Layer 4 of a small transformer language model trained on English Wikipedia (10 layers, counted from 0, width 96).
A neuron's activation on a vector x is GELU(gate . x) times (in . x), where the dot is the dot product.
The model reads these tokens: "7" "1" "." "5 " "(" "21" "." "9" ") " "| " "6" "5" "." "5 " "(" "18" "." "6" ") " "| "

The vector x that enters this layer's MLP at each token. A number n stands for (n - 500) times 0.0079.
0 "7": 564 507 835 345 646 502 579 359 542 564 511 394 368 605 463 391 641 673 302 326 494 464 459 445 398 372 438 636 426 610 669 461 427 335 587 492 473 555 589 504 490 756 424 390 527 612 23 595 280 430 559 156 399 380 578 306 499 394 628 524 548 614 198 547 371 468 529 676 536 472 501 491 714 393 538 579 582 250 442 457 649 620 497 629 661 414 721 728 497 550 443 514 465 541 384 514
1 "1": 597 450 742 432 504 468 610 297 540 540 525 482 381 585 499 368 681 601 309 252 383 409 437 417 463 441 495 668 575 565 550 551 389 359 524 512 319 518 528 581 535 747 476 358 540 566 97 662 212 356 572 239 408 447 633 391 494 354 584 594 577 643 260 575 451 523 659 720 697 344 424 395 695 435 432 489 691 270 482 469 571 565 400 713 655 410 665 792 549 462 398 489 385 569 426 518
2 ".": 362 694 489 442 513 655 588 494 513 620 662 215 350 581 556 279 492 539 496 435 470 393 458 463 496 361 470 495 449 647 567 472 495 433 508 644 382 326 685 624 562 691 346 605 706 808 172 511 318 432 601 288 340 297 392 453 523 288 550 433 604 576 439 457 503 470 444 752 587 346 388 265 552 453 594 350 655 404 271 512 593 431 488 457 660 527 669 840 572 736 337 403 513 424 486 531
3 "5 ": 396 470 498 411 516 622 525 322 549 517 488 365 422 672 413 386 410 452 351 429 546 332 366 580 571 558 452 668 543 503 532 555 469 348 572 398 517 525 629 600 563 733 509 426 430 429 301 703 200 425 484 293 355 455 405 390 479 619 340 392 482 601 301 639 296 504 312 706 633 632 533 508 438 630 537 636 629 529 436 412 693 540 330 480 419 575 749 922 456 459 603 539 740 416 428 589
4 "(": 553 480 341 536 564 534 498 607 380 469 686 682 576 582 304 365 423 493 620 607 616 392 287 689 600 513 397 640 588 567 327 586 621 456 591 664 547 383 753 488 474 750 607 544 430 534 355 694 512 638 561 657 451 448 463 402 351 417 561 499 644 697 620 675 554 224 496 415 632 398 672 667 585 640 518 259 437 437 684 564 618 586 335 292 548 506 513 741 647 594 359 361 515 600 505 634
5 "21": 663 427 708 437 468 419 526 293 690 333 561 263 469 399 551 333 512 548 361 473 371 353 660 425 318 363 521 754 471 542 484 664 499 460 512 419 437 539 503 615 424 900 572 552 391 477 187 555 180 411 571 530 479 417 582 281 553 550 643 365 648 530 207 589 413 529 480 478 778 485 561 553 611 488 451 460 360 503 455 171 529 635 451 703 451 634 563 579 424 401 484 464 463 572 381 390
6 ".": 370 667 529 507 572 532 541 348 508 592 699 370 261 671 655 363 365 630 394 363 636 340 463 434 364 171 451 522 535 637 506 519 542 435 508 599 371 340 577 616 461 819 426 373 606 861 176 505 329 321 612 200 352 297 348 373 570 307 544 427 768 558 366 484 437 434 465 772 552 477 656 391 443 338 635 370 568 612 309 407 570 473 434 574 508 663 555 684 601 579 468 436 534 448 505 427
7 "9": 593 462 647 351 734 466 607 256 466 430 468 333 321 605 594 360 557 625 399 417 534 447 420 543 471 461 356 691 566 553 564 407 521 327 472 335 579 569 511 736 541 764 586 392 509 300 54 687 245 520 574 437 336 468 381 352 345 473 508 485 544 478 234 611 363 500 459 603 525 520 566 416 563 379 525 624 608 320 469 336 658 600 458 614 499 624 484 851 378 482 352 440 532 474 487 565
8 ") ": 559 551 575 505 348 643 444 527 472 401 483 707 491 503 547 459 486 417 531 392 443 470 99 634 543 517 416 403 457 578 490 509 237 345 659 603 437 336 683 368 574 682 499 502 476 591 212 577 416 445 546 220 597 449 394 290 469 571 568 529 477 542 406 773 377 639 286 429 491 468 289 365 531 455 536 410 429 656 517 745 615 407 512 487 562 246 569 787 638 496 429 664 446 324 396 486
9 "| ": 522 506 449 444 408 502 556 677 367 406 597 430 552 535 385 345 410 383 543 686 410 429 364 639 432 682 462 526 400 529 294 476 350 611 617 580 529 423 897 597 610 827 398 620 536 614 452 446 451 572 372 389 430 527 481 392 568 664 509 440 550 610 647 692 523 504 448 444 458 492 364 555 415 557 431 534 488 451 532 444 616 515 473 611 546 440 362 820 547 568 361 678 503 421 581 616
10 "6": 544 502 727 340 550 324 602 542 697 320 572 351 345 554 492 303 677 692 256 566 420 627 632 490 334 358 484 797 199 592 539 464 561 472 477 402 523 521 622 524 472 819 400 529 429 517 174 593 273 636 448 583 234 507 583 304 511 625 688 406 650 439 304 576 320 441 577 541 710 529 641 436 460 418 522 448 488 499 537 318 562 504 513 699 463 451 612 628 434 551 453 444 677 576 471 560
11 "5": 574 489 753 492 595 482 522 156 655 502 473 366 367 523 589 382 717 745 337 498 422 629 635 667 289 385 510 731 465 584 502 532 563 409 465 427 460 459 477 476 513 851 459 432 571 501 112 624 298 488 453 127 280 503 653 294 533 419 650 543 626 376 193 592 366 509 497 680 625 563 529 411 589 345 542 387 519 320 494 433 616 505 452 669 433 500 593 581 566 483 554 468 572 573 419 597
12 ".": 387 648 536 417 513 593 569 381 454 712 636 255 351 572 709 329 405 554 422 446 645 521 445 532 342 220 552 506 486 585 561 500 537 465 518 651 383 319 623 651 461 727 446 411 699 832 225 470 301 476 581 67 324 266 405 416 573 213 547 481 626 535 380 470 466 428 463 844 477 345 384 206 656 446 579 406 570 469 273 450 596 453 463 532 555 564 551 772 615 635 494 366 507 443 507 460
13 "5 ": 377 415 491 335 517 614 541 273 531 504 528 302 419 560 438 462 422 437 328 501 628 408 357 645 516 560 484 699 469 451 507 544 479 378 506 374 491 542 592 578 521 731 497 406 433 411 357 729 129 509 494 203 320 453 459 377 494 632 406 354 462 539 276 648 251 516 355 722 612 602 489 511 454 630 529 674 599 504 408 385 694 499 318 542 398 564 730 865 455 428 623 536 765 435 444 555
14 "(": 558 490 345 565 501 575 491 600 332 467 655 693 570 554 300 313 446 476 625 635 673 438 302 733 552 515 412 644 537 559 322 578 600 474 534 632 492 337 751 419 502 740 621 553 463 559 427 725 561 639 569 547 406 491 548 394 382 360 592 506 663 688 621 684 521 209 504 430 625 386 714 660 579 653 541 240 411 486 690 607 616 581 324 326 523 532 492 700 673 584 376 319 496 625 523 601
15 "18": 563 492 819 405 604 433 486 283 469 277 549 414 528 448 574 393 471 617 384 566 392 449 539 473 353 361 455 738 389 493 576 511 541 458 645 450 460 573 526 577 668 885 520 698 441 554 116 493 397 537 515 507 481 410 573 214 504 488 768 404 580 559 272 554 405 527 523 383 719 516 717 646 583 424 440 498 346 327 378 143 533 603 326 671 441 615 585 536 497 494 601 589 482 716 405 403
16 ".": 338 653 563 463 585 520 549 363 478 581 699 433 235 629 657 432 351 615 384 326 639 347 486 477 364 160 515 520 548 632 509 526 543 475 544 615 369 346 587 602 491 803 423 336 600 869 159 469 335 320 598 247 355 288 389 346 576 296 557 467 748 524 347 511 432 436 452 729 502 443 619 335 504 297 631 336 547 613 278 423 552 473 453 582 502 702 551 687 620 525 466 402 524 479 506 425
17 "6": 522 482 654 299 751 408 634 215 479 498 477 356 377 640 541 320 586 591 294 410 431 375 447 543 526 369 336 655 498 651 541 426 495 340 534 338 642 565 487 628 496 758 475 438 477 456 84 616 269 546 470 476 244 467 413 294 327 456 513 393 565 499 212 575 286 417 544 514 562 499 540 418 516 362 564 633 584 404 463 384 673 538 454 680 540 638 517 804 381 432 418 492 621 520 433 607
18 ") ": 506 545 548 492 349 619 400 478 487 347 383 752 513 454 559 461 457 439 540 407 419 466 96 616 546 497 436 429 455 574 477 521 253 349 693 612 431 328 685 349 581 682 487 463 539 559 236 574 423 476 560 235 579 456 440 248 472 483 581 592 461 516 383 776 362 622 315 482 461 486 340 340 570 408 554 357 362 651 519 739 612 383 507 477 567 282 557 767 649 520 452 616 443 340 416 457
19 "| ": 469 505 457 449 424 508 559 678 383 374 595 428 544 481 404 344 401 386 548 694 419 419 366 609 441 664 466 506 390 532 282 493 350 594 627 594 519 416 913 589 586 827 381 629 544 577 448 415 436 585 375 358 417 504 516 372 548 634 505 466 554 619 630 694 522 487 504 436 402 484 373 530 430 536 436 523 476 415 491 447 633 512 479 613 568 421 393 786 565 552 366 681 488 435 598 609

Each question shows the input weights of one neuron of the MLP. A number n stands for (n - 500) times 0.0015.

n210 gate: 542 595 636 535 253 366 369 554 456 514 529 531 457 454 551 548 418 470 432 538 441 314 532 382 574 631 445 480 491 446 603 415 328 224 542 477 640 494 503 400 395 473 319 492 534 486 528 509 629 514 480 494 512 553 509 446 539 276 568 624 534 330 479 639 672 389 494 460 480 622 339 535 635 604 291 457 538 447 563 621 468 631 494 551 536 532 515 382 699 361 442 442 602 489 420 422
n210 in: 318 568 372 509 607 584 453 457 281 457 556 564 506 290 393 445 427 478 585 397 475 500 354 395 399 535 382 509 585 452 551 481 582 360 519 537 547 472 662 488 594 619 467 664 433 672 485 630 619 416 437 708 529 464 401 484 465 630 589 465 490 262 555 313 591 516 516 478 506 557 637 543 497 590 466 298 525 494 423 678 227 394 651 461 281 379 431 506 572 299 580 413 454 405 560 442
Its two highest activations, in order, are on tokens 18 ") ", 8 ") "

n244 gate: 440 468 402 645 475 500 439 456 487 623 298 427 471 581 393 565 456 613 394 476 420 582 526 440 535 481 598 444 414 465 387 425 449 536 484 341 529 575 544 290 513 522 339 493 459 287 428 707 391 624 529 477 429 523 317 481 349 500 568 489 511 442 505 447 487 537 492 547 569 519 376 648 384 626 555 582 349 430 369 574 492 505 508 459 630 497 383 500 471 583 511 600 630 479 446 636
n244 in: 494 617 514 469 538 412 303 325 633 341 463 811 542 514 514 365 467 523 577 390 372 303 421 286 517 359 623 466 586 512 491 483 307 473 640 533 619 511 447 647 550 392 616 381 448 429 467 430 577 475 588 525 619 413 461 398 526 572 547 555 470 461 393 463 590 565 543 489 424 612 503 419 567 410 444 565 472 468 642 470 540 436 405 532 592 469 372 649 457 525 584 531 530 458 655 445
On which token does it fire most? 17 "6"

n30 gate: 293 421 617 419 452 439 489 403 457 200 729 563 511 571 497 451 484 530 671 479 556 567 431 419 500 669 526 535 538 552 503 465 500 467 577 544 706 437 514 390 461 420 661 535 495 379 588 482 586 431 433 539 497 571 495 453 519 470 518 527 430 429 358 622 544 489 449 581 492 505 627 558 663 376 435 601 444 584 463 598 572 274 608 608 473 600 519 492 406 521 587 548 547 490 570 462
n30 in: 374 656 396 584 472 403 546 487 379 336 672 389 588 508 526 403 547 503 516 380 365 630 580 545 421 656 412 698 467 665 595 568 443 332 414 492 640 555 503 505 435 442 534 515 453 495 448 527 640 179 567 518 384 585 495 542 428 535 468 470 444 463 464 586 503 608 514 585 465 557 354 519 513 503 495 583 556 533 381 635 559 596 426 486 535 574 400 561 452 479 356 548 450 606 473 448
On which token does it fire most? 7 "9"

n161 gate: 618 535 557 367 401 437 495 347 484 465 571 366 448 392 532 626 473 367 433 582 483 511 666 554 550 377 560 557 522 749 511 544 368 531 395 626 533 621 727 481 503 367 615 518 497 577 638 478 585 511 594 575 590 476 500 520 503 400 529 506 362 503 388 459 431 693 597 549 514 561 457 388 568 413 443 473 388 578 403 627 228 520 522 534 617 571 423 509 495 562 576 573 658 497 458 579
n161 in: 489 717 223 653 648 558 525 334 536 493 730 394 325 482 458 444 380 397 581 460 620 559 575 543 493 386 521 550 288 459 544 790 790 398 530 511 587 348 362 379 303 340 437 375 500 709 353 607 420 403 370 553 400 624 615 359 593 580 415 658 526 450 619 568 521 543 500 475 414 404 402 396 390 475 379 518 349 672 543 622 366 714 610 601 625 743 670 474 569 465 325 471 500 525 588 626
On which token does it fire most? 12 "."

n54 gate: 684 692 304 633 492 434 560 332 606 438 457 511 540 461 503 559 324 549 519 594 422 525 647 542 497 456 531 668 402 553 541 681 497 583 297 534 537 517 598 556 458 385 709 355 514 508 661 630 569 534 517 511 462 423 401 529 577 491 439 448 374 604 647 472 550 557 578 435 443 541 475 378 494 554 433 264 503 619 483 517 612 494 404 325 570 458 503 515 554 648 384 372 570 522 607 629
n54 in: 570 523 506 523 299 377 437 545 369 565 540 548 616 497 528 425 411 538 453 175 722 464 452 553 494 491 403 660 514 418 485 405 305 521 435 623 520 609 444 455 494 364 575 513 642 511 625 469 600 457 595 475 491 678 546 462 618 491 497 497 572 466 729 600 691 575 642 446 617 483 456 418 395 421 382 600 483 636 579 547 431 485 486 283 544 392 460 464 623 450 483 557 556 548 474 547
On which token does it fire most, and how strongly? 14 "(", at about 1.4

n34 gate: 346 503 356 483 481 447 314 355 581 387 519 467 406 676 492 514 410 506 486 650 531 430 442 500 447 415 414 586 649 608 356 472 408 407 675 421 497 462 494 547 617 466 587 602 657 513 554 536 584 433 643 519 414 585 325 422 549 607 535 455 529 492 592 531 707 576 579 442 519 730 497 411 514 492 560 680 450 562 484 476 399 486 549 503 251 456 612 463 441 565 357 547 587 500 412 403
n34 in: 439 475 381 395 647 582 333 317 402 484 525 388 431 534 522 673 398 455 448 500 516 537 425 606 430 574 619 264 535 561 593 617 373 549 611 370 465 429 441 743 509 585 589 553 469 540 433 413 430 440 633 593 594 319 302 578 757 484 549 452 722 419 782 531 442 437 558 366 478 497 439 600 416 513 528 484 406 712 509 466 611 410 488 605 317 641 408 389 525 475 366 475 636 444 555 607
Its two highest activations, in order, are on tokens 6 ".", 16 "."

n82 gate: 440 527 494 447 529 429 574 524 580 488 491 442 503 485 473 455 310 38 461 599 596 425 577 524 637 532 543 500 372 430 547 351 413 516 443 503 376 400 272 503 322 474 491 532 461 482 425 418 404 620 410 582 386 651 555 580 474 585 394 604 380 573 611 543 593 419 588 418 553 311 422 601 543 445 390 645 586 337 228 440 509 452 616 558 582 457 627 526 512 576 270 531 485 567 500 636
n82 in: 656 611 431 529 724 618 664 429 460 503 623 559 343 645 390 441 332 459 424 537 413 356 677 551 639 562 640 431 398 591 550 422 578 488 592 393 612 475 268 432 391 625 478 468 452 606 581 426 546 500 494 523 409 596 494 533 473 590 680 640 434 358 639 543 503 408 491 492 623 632 531 557 503 489 435 594 552 392 543 564 448 518 625 470 430 491 566 527 537 494 358 660 576 319 547 541
On which token does it fire most? 9 "| "

n162 gate: 521 511 543 628 626 621 540 531 511 622 362 528 483 565 396 475 522 389 525 400 451 650 457 517 526 479 511 486 695 497 614 509 434 524 470 585 486 562 461 540 472 616 433 705 352 369 346 579 437 474 552 534 577 362 457 313 607 465 537 544 627 509 597 271 542 523 448 670 342 532 405 531 514 460 551 612 729 696 489 414 526 524 557 587 442 722 543 277 411 587 520 563 455 407 421 630
n162 in: 194 424 567 506 442 402 466 419 567 346 451 614 573 421 476 602 640 711 473 439 309 323 515 500 624 575 312 509 367 462 491 469 491 647 361 575 485 563 576 527 425 607 336 468 402 651 548 687 448 680 580 569 481 465 500 652 538 429 670 310 619 452 447 567 405 595 633 560 543 562 681 348 433 558 593 600 402 525 482 577 472 469 500 398 463 312 491 430 549 452 627 388 404 539 609 478
On which token does it fire most? 6 "."

n134 gate: 375 477 556 413 536 591 561 512 581 477 485 363 497 608 415 485 599 412 433 584 423 539 518 535 479 534 563 396 557 552 477 648 480 606 479 346 627 607 484 575 391 492 478 548 656 461 601 420 403 470 569 557 622 495 371 497 529 703 478 399 455 460 383 548 483 648 549 500 561 503 379 566 382 671 600 510 573 536 510 338 699 412 445 534 513 462 520 650 396 537 515 598 463 510 673 425
n134 in: 470 476 556 415 546 570 500 471 427 476 624 397 465 489 534 492 555 344 427 371 592 435 575 497 421 566 479 470 358 594 541 627 405 424 481 376 519 671 450 487 511 539 482 530 568 422 526 388 346 497 484 656 724 343 591 450 336 585 432 470 446 513 483 675 451 435 516 537 417 484 605 527 633 383 394 728 575 590 471 466 541 511 527 497 484 377 392 617 287 555 553 612 298 564 473 478
On which token does it fire most, and how strongly? 13 "5 ", at about 5

n163 gate: 418 635 533 511 365 550 453 519 522 585 592 593 472 409 388 524 343 568 633 467 545 546 657 396 472 361 575 686 477 335 604 536 522 401 431 549 614 582 561 566 446 549 562 589 405 322 514 527 363 367 411 617 483 612 544 310 540 508 397 424 523 594 623 456 495 528 559 404 458 687 495 461 461 519 464 517 580 571 305 376 372 420 549 497 458 596 413 581 380 541 511 749 505 418 537 648
n163 in: 528 538 565 608 539 407 456 500 380 613 516 465 600 327 511 553 564 522 349 413 563 505 557 465 519 623 310 565 691 603 384 577 547 531 539 647 525 596 469 462 521 607 638 549 652 447 452 546 388 549 456 596 595 393 514 503 553 362 340 594 526 478 318 508 426 437 544 513 530 455 312 535 592 316 497 560 285 558 524 600 505 525 487 355 614 616 621 480 410 524 381 511 399 640 547 567
Its two highest activations, in order, are on tokens 5 "21", 15 "18"

n23 gate: 518 458 509 457 611 608 272 567 409 446 588 542 367 539 548 375 386 599 375 602 356 530 562 612 621 500 596 355 613 529 465 552 572 390 671 534 509 447 396 469 391 497 575 653 631 530 755 311 637 511 411 408 494 478 452 559 556 526 422 584 560 460 576 460 514 408 708 438 477 465 478 466 418 557 618 543 460 454 494 519 632 608 463 515 506 520 317 349 437 297 636 392 461 553 639 477
n23 in: 470 386 628 590 362 751 408 494 437 392 480 296 552 670 481 461 419 339 519 530 570 372 451 516 463 520 625 444 483 412 627 231 606 390 401 503 530 500 384 630 564 486 342 509 561 653 574 262 613 490 580 377 436 785 280 746 517 540 584 493 448 500 670 612 401 444 580 568 470 298 677 461 536 507 568 664 563 574 321 462 636 412 549 610 517 474 527 517 540 371 356 648 455 536 399 442
On which token does it fire most, and how strongly? 4 "(", at about 0.43

n120 gate: 530 517 480 471 303 419 613 394 430 520 570 537 399 514 486 631 330 538 503 598 693 458 491 580 559 655 483 410 479 631 544 518 407 276 608 489 663 486 455 486 491 572 602 475 460 469 427 460 395 451 395 491 428 650 436 527 353 367 440 343 408 523 521 520 348 731 379 466 564 562 472 523 376 333 440 630 561 538 483 449 302 658 555 319 488 615 614 446 447 301 609 535 526 397 518 640
n120 in: 490 475 509 500 467 359 481 537 422 531 494 469 534 336 203 635 463 751 491 584 538 533 575 512 494 586 516 531 592 302 348 582 469 608 603 669 607 491 292 528 585 613 506 362 512 582 269 556 264 525 535 436 333 593 469 649 390 516 414 490 569 751 577 406 415 560 490 429 475 538 555 721 324 494 451 578 388 643 281 512 453 462 537 640 471 478 572 623 481 509 388 342 561 515 487 478
On which token does it fire most? 13 "5 "

n248 gate: 602 523 434 490 510 562 441 452 526 579 459 548 485 411 540 520 485 419 393 482 500 564 482 497 523 432 505 587 614 505 318 681 430 409 479 603 474 568 471 513 395 659 298 488 582 507 550 439 533 605 567 480 553 333 487 418 447 266 503 343 422 500 482 500 475 585 464 588 538 620 438 436 419 574 497 439 640 669 626 661 533 655 467 564 383 452 505 614 521 505 576 497 257 477 539 453
n248 in: 495 416 425 462 492 417 471 500 551 389 452 458 603 360 458 396 555 500 542 529 535 474 532 408 665 426 447 503 519 448 524 435 530 475 461 605 422 571 400 358 401 530 443 497 688 402 477 376 328 654 559 573 549 579 662 530 475 457 565 530 354 476 492 633 389 417 405 600 460 620 547 335 482 373 668 543 561 443 497 472 747 262 497 500 500 595 513 506 382 385 526 627 372 560 511 410
On which token does it fire most, and how strongly? 18 ") ", at about 1.9

n203 gate: 622 355 616 508 554 473 533 559 584 433 343 511 484 387 495 479 532 470 545 338 424 448 363 543 547 542 616 698 536 711 357 489 519 452 469 492 533 625 632 433 349 503 616 536 474 652 529 543 590 400 508 473 570 508 638 553 508 602 455 555 423 648 400 522 421 560 286 666 419 555 513 449 465 422 564 424 441 494 465 655 424 242 497 621 423 530 383 421 454 420 446 411 492 548 448 392
n203 in: 523 538 425 551 561 558 511 353 683 580 506 396 472 508 505 581 378 424 546 580 357 559 492 582 407 628 475 564 508 571 517 296 441 486 437 418 467 486 546 667 492 463 495 479 394 712 608 582 472 600 441 454 403 489 334 506 517 328 562 497 462 379 600 533 425 503 624 265 483 684 419 423 525 517 596 517 500 483 396 342 441 645 538 592 554 373 673 520 436 329 566 569 351 568 638 540
On which token does it fire most? 11 "5"

n62 gate: 491 525 590 474 422 587 660 254 337 508 373 434 483 525 483 594 401 368 574 503 571 505 659 348 631 514 380 528 628 621 569 404 460 600 610 500 514 514 482 514 610 523 486 529 527 516 579 667 610 326 659 555 480 400 492 593 375 586 472 560 405 439 471 475 489 463 380 603 514 612 552 615 553 547 525 349 326 529 561 478 687 350 411 471 469 335 367 430 565 401 344 536 522 406 540 353
n62 in: 543 637 461 381 428 425 539 550 398 551 295 530 452 428 535 527 529 368 500 407 567 372 416 378 762 435 467 554 576 528 705 397 542 598 634 494 352 538 441 354 444 400 465 531 488 588 547 685 458 527 261 615 682 621 470 416 575 393 500 439 525 434 624 316 608 509 366 530 542 451 415 275 804 488 497 524 671 439 574 544 530 444 515 516 457 419 573 591 582 571 602 473 594 396 475 605
On which token does it fire most? 18 ") "

n32 gate: 553 559 476 530 557 440 505 460 514 519 530 567 540 575 582 521 318 456 424 462 432 440 497 460 492 605 635 597 500 600 481 505 484 636 525 410 473 513 522 375 373 408 421 286 392 324 450 441 503 335 347 389 358 492 581 506 514 448 381 442 617 508 567 470 411 535 412 591 394 376 642 530 599 685 511 578 511 572 481 602 538 716 463 376 431 393 282 573 549 529 393 581 407 335 437 453
n32 in: 574 396 410 359 641 591 660 491 636 563 612 633 509 515 500 521 423 423 421 548 576 462 473 482 573 466 713 455 500 568 675 536 552 535 407 494 551 379 528 327 712 540 606 491 356 447 459 613 406 374 527 465 587 540 731 643 659 365 400 328 544 709 689 560 404 445 607 545 467 620 535 338 545 461 435 500 413 485 625 380 427 515 446 534 534 524 376 384 733 615 446 401 544 348 546 478
On which token does it fire most? 16 "."

n139 gate: 497 469 406 367 500 489 494 517 434 517 649 601 636 545 427 587 492 468 319 452 442 564 426 477 503 395 588 620 471 629 666 609 609 369 340 525 494 483 616 336 500 615 405 395 614 411 508 415 359 449 359 534 474 423 472 565 459 372 494 477 680 387 476 523 583 606 451 562 331 436 661 429 511 645 435 426 591 637 331 370 695 421 506 554 654 540 586 343 428 402 319 565 489 582 567 474
n139 in: 417 486 656 521 448 749 538 423 616 503 497 491 540 606 440 491 409 303 528 445 529 685 509 591 573 503 555 604 476 390 465 459 637 325 503 582 381 474 647 626 591 587 653 462 599 478 565 603 637 370 535 616 313 344 546 398 440 526 588 468 579 357 515 410 500 462 579 460 651 503 624 546 503 546 426 587 402 594 560 391 439 527 574 596 609 618 552 260 448 389 411 373 452 691 562 500
On which token does it fire most, and how strongly? 10 "6", at about 2.1

n148 gate: 446 391 701 520 539 632 654 500 610 500 472 378 503 249 381 357 610 570 430 651 386 551 566 557 475 339 399 475 360 607 444 425 661 474 497 527 475 497 346 522 578 398 629 497 444 567 554 533 497 338 375 484 551 400 489 620 628 419 589 520 462 533 562 483 537 528 637 595 514 551 358 431 544 500 427 522 577 520 476 439 464 460 601 563 396 434 572 254 483 495 437 631 532 315 590 511
n148 in: 418 441 472 636 622 472 432 634 412 489 437 626 489 416 355 609 503 379 522 262 540 486 466 492 592 471 480 628 350 491 543 497 574 372 521 626 449 241 603 340 533 515 639 535 411 475 445 455 420 474 537 391 538 568 577 562 476 408 522 442 566 438 714 500 635 489 538 570 577 445 483 336 438 317 438 650 418 468 764 610 511 447 615 497 425 413 526 500 500 517 438 333 522 643 561 415
On which token does it fire most? 17 "6"

n85 gate: 445 432 281 662 418 440 432 469 280 506 489 511 378 266 548 455 508 485 486 517 523 591 421 478 633 471 477 452 720 523 523 615 428 452 503 545 635 472 580 461 603 512 508 487 631 439 494 319 446 420 592 355 365 484 500 459 471 514 564 552 614 557 333 460 403 414 448 613 463 436 569 667 545 656 508 420 474 526 500 357 675 471 531 556 515 548 417 388 371 581 438 480 603 469 416 166
n85 in: 433 465 329 506 570 376 586 349 402 456 524 578 509 374 607 523 552 632 555 547 586 623 253 523 291 678 476 580 497 200 452 560 473 423 500 500 553 407 353 520 457 494 457 461 546 572 511 500 506 426 556 448 330 483 338 387 531 362 572 509 416 594 394 453 451 280 455 614 414 470 506 518 547 582 448 582 359 617 590 457 616 709 532 521 707 579 503 341 369 601 389 403 413 404 497 448
On which three tokens does it fire most, strongest first? 12 ".", 6 ".", 16 "."

n181 gate: 641 522 409 430 573 528 613 519 486 465 555 635 598 478 576 497 419 534 390 431 417 484 607 451 547 525 355 456 447 475 452 597 519 598 523 411 453 721 686 541 441 500 605 557 505 465 505 503 436 571 475 416 511 492 489 304 418 436 575 710 396 489 455 522 391 337 525 766 632 705 425 388 653 260 389 604 544 450 560 575 500 441 565 483 405 519 411 560 619 500 587 484 581 476 539 387
n181 in: 603 383 476 575 575 503 460 401 569 443 511 562 471 440 417 358 436 637 379 637 503 622 573 664 540 462 516 542 489 443 521 585 627 602 399 803 381 531 505 581 392 426 449 572 490 385 454 510 648 574 306 451 427 553 463 399 375 441 503 551 500 479 373 505 446 590 468 544 516 438 536 450 604 534 420 474 663 414 461 513 574 316 484 314 527 497 529 451 572 523 445 440 405 417 323 473
On which token does it fire most, and how strongly? 11 "5", at about 5.3

n207 gate: 294 466 562 581 478 585 432 564 503 615 469 564 649 503 611 614 297 497 373 565 351 558 410 472 445 529 514 491 437 698 512 503 506 467 582 600 406 469 412 562 525 365 553 503 483 541 677 604 548 741 400 589 401 486 551 521 400 434 581 477 500 629 523 511 473 451 509 346 554 628 539 548 508 368 645 562 514 662 601 398 523 625 368 668 699 554 446 432 625 461 683 571 425 332 538 488
n207 in: 514 467 450 372 524 489 545 470 419 605 522 442 486 486 593 757 481 511 571 503 398 427 586 376 446 517 670 618 531 311 366 692 461 284 491 516 508 536 454 544 413 436 459 608 473 413 519 746 539 500 421 420 319 406 570 474 604 509 604 591 671 497 491 631 560 438 472 287 534 574 495 611 301 528 596 500 587 560 467 573 565 494 478 421 415 583 382 419 635 492 519 341 443 497 443 388
On which token does it fire most? 8 ") "

n138 gate: 497 489 435 549 594 539 503 481 590 561 278 517 486 475 555 668 390 431 574 489 460 410 506 486 548 664 536 379 520 491 357 588 469 576 547 445 621 470 503 342 706 323 453 331 286 459 555 564 506 542 596 558 329 225 399 648 488 366 709 394 559 520 419 418 388 528 386 600 511 494 525 458 486 676 494 604 590 517 539 533 542 437 439 494 311 612 506 447 534 461 547 500 494 553 483 488
n138 in: 370 497 424 445 458 522 779 472 427 588 506 516 494 613 481 435 642 545 454 576 526 439 513 647 365 766 478 633 404 373 400 602 580 407 664 512 373 540 457 581 472 480 738 506 565 693 515 440 436 538 803 503 591 667 500 467 281 449 484 623 277 594 516 332 448 567 433 656 389 429 404 475 409 531 481 607 377 432 469 350 688 448 585 549 355 368 459 556 494 435 610 620 466 522 645 461
On which token does it fire most? 13 "5 "

n140 gate: 667 520 472 477 632 565 506 639 421 386 562 503 542 550 547 506 332 385 407 649 415 465 374 561 440 336 514 477 460 552 497 597 582 500 515 525 579 475 582 614 646 564 508 479 547 478 640 294 319 402 500 624 416 503 573 552 544 491 547 477 536 645 390 579 481 378 637 572 446 592 588 508 441 450 453 469 506 494 294 677 554 607 503 512 331 534 537 269 503 693 525 581 450 314 672 552
n140 in: 529 472 359 515 555 549 425 610 595 586 575 460 431 474 554 621 416 605 559 678 381 639 549 557 608 491 563 235 538 515 597 488 584 464 524 460 575 528 494 511 314 676 469 617 539 458 486 503 222 598 544 483 450 367 529 426 354 564 469 591 452 269 461 647 375 486 526 491 537 468 486 451 429 423 554 411 494 600 614 645 396 541 509 371 465 469 497 533 633 376 646 595 475 435 565 784
On which token does it fire most? 19 "| "

n249 gate: 548 601 491 686 561 558 340 414 448 451 631 623 491 445 517 378 628 597 421 332 515 466 549 463 509 387 647 546 600 443 420 605 409 309 557 568 547 491 428 540 491 476 373 530 406 587 613 506 459 535 237 731 649 511 477 530 377 409 454 379 503 681 637 367 506 459 524 726 488 390 537 445 500 471 540 445 613 379 483 360 500 557 509 467 583 500 497 352 573 483 750 587 608 612 550 479
n249 in: 428 494 452 545 488 643 408 487 280 478 570 509 468 450 678 522 460 464 388 462 426 811 285 497 568 464 589 589 461 565 342 484 622 520 549 575 353 640 338 622 469 398 453 575 578 586 432 384 427 497 490 456 598 482 430 651 490 552 375 331 373 651 536 497 586 375 516 465 599 487 485 680 572 573 481 494 240 497 437 399 529 471 252 543 536 418 359 721 615 531 402 421 752 415 481 311
On which token does it fire most? 6 "."

n246 gate: 551 563 425 466 450 569 492 416 445 418 323 486 415 418 495 625 489 517 446 481 612 449 445 399 464 455 539 666 407 500 739 430 745 332 755 473 553 519 566 500 427 583 578 505 557 607 522 549 542 384 539 533 443 359 577 486 448 545 636 627 523 344 594 553 473 631 306 475 525 395 681 417 497 398 475 448 503 489 511 476 567 446 533 543 297 423 397 517 497 495 536 514 533 664 638 315
n246 in: 500 421 540 557 573 481 455 633 450 447 635 443 352 500 513 453 391 613 438 500 537 469 397 607 481 541 484 492 462 535 762 553 489 320 429 409 452 518 478 369 516 423 611 507 495 719 567 658 535 352 476 594 465 457 505 566 462 449 484 478 425 445 426 582 407 457 487 644 420 484 433 384 574 492 476 619 405 408 371 652 316 601 405 583 589 645 545 519 577 342 479 569 596 597 641 467
On which token does it fire most, and how strongly? 16 ".", at about 3.9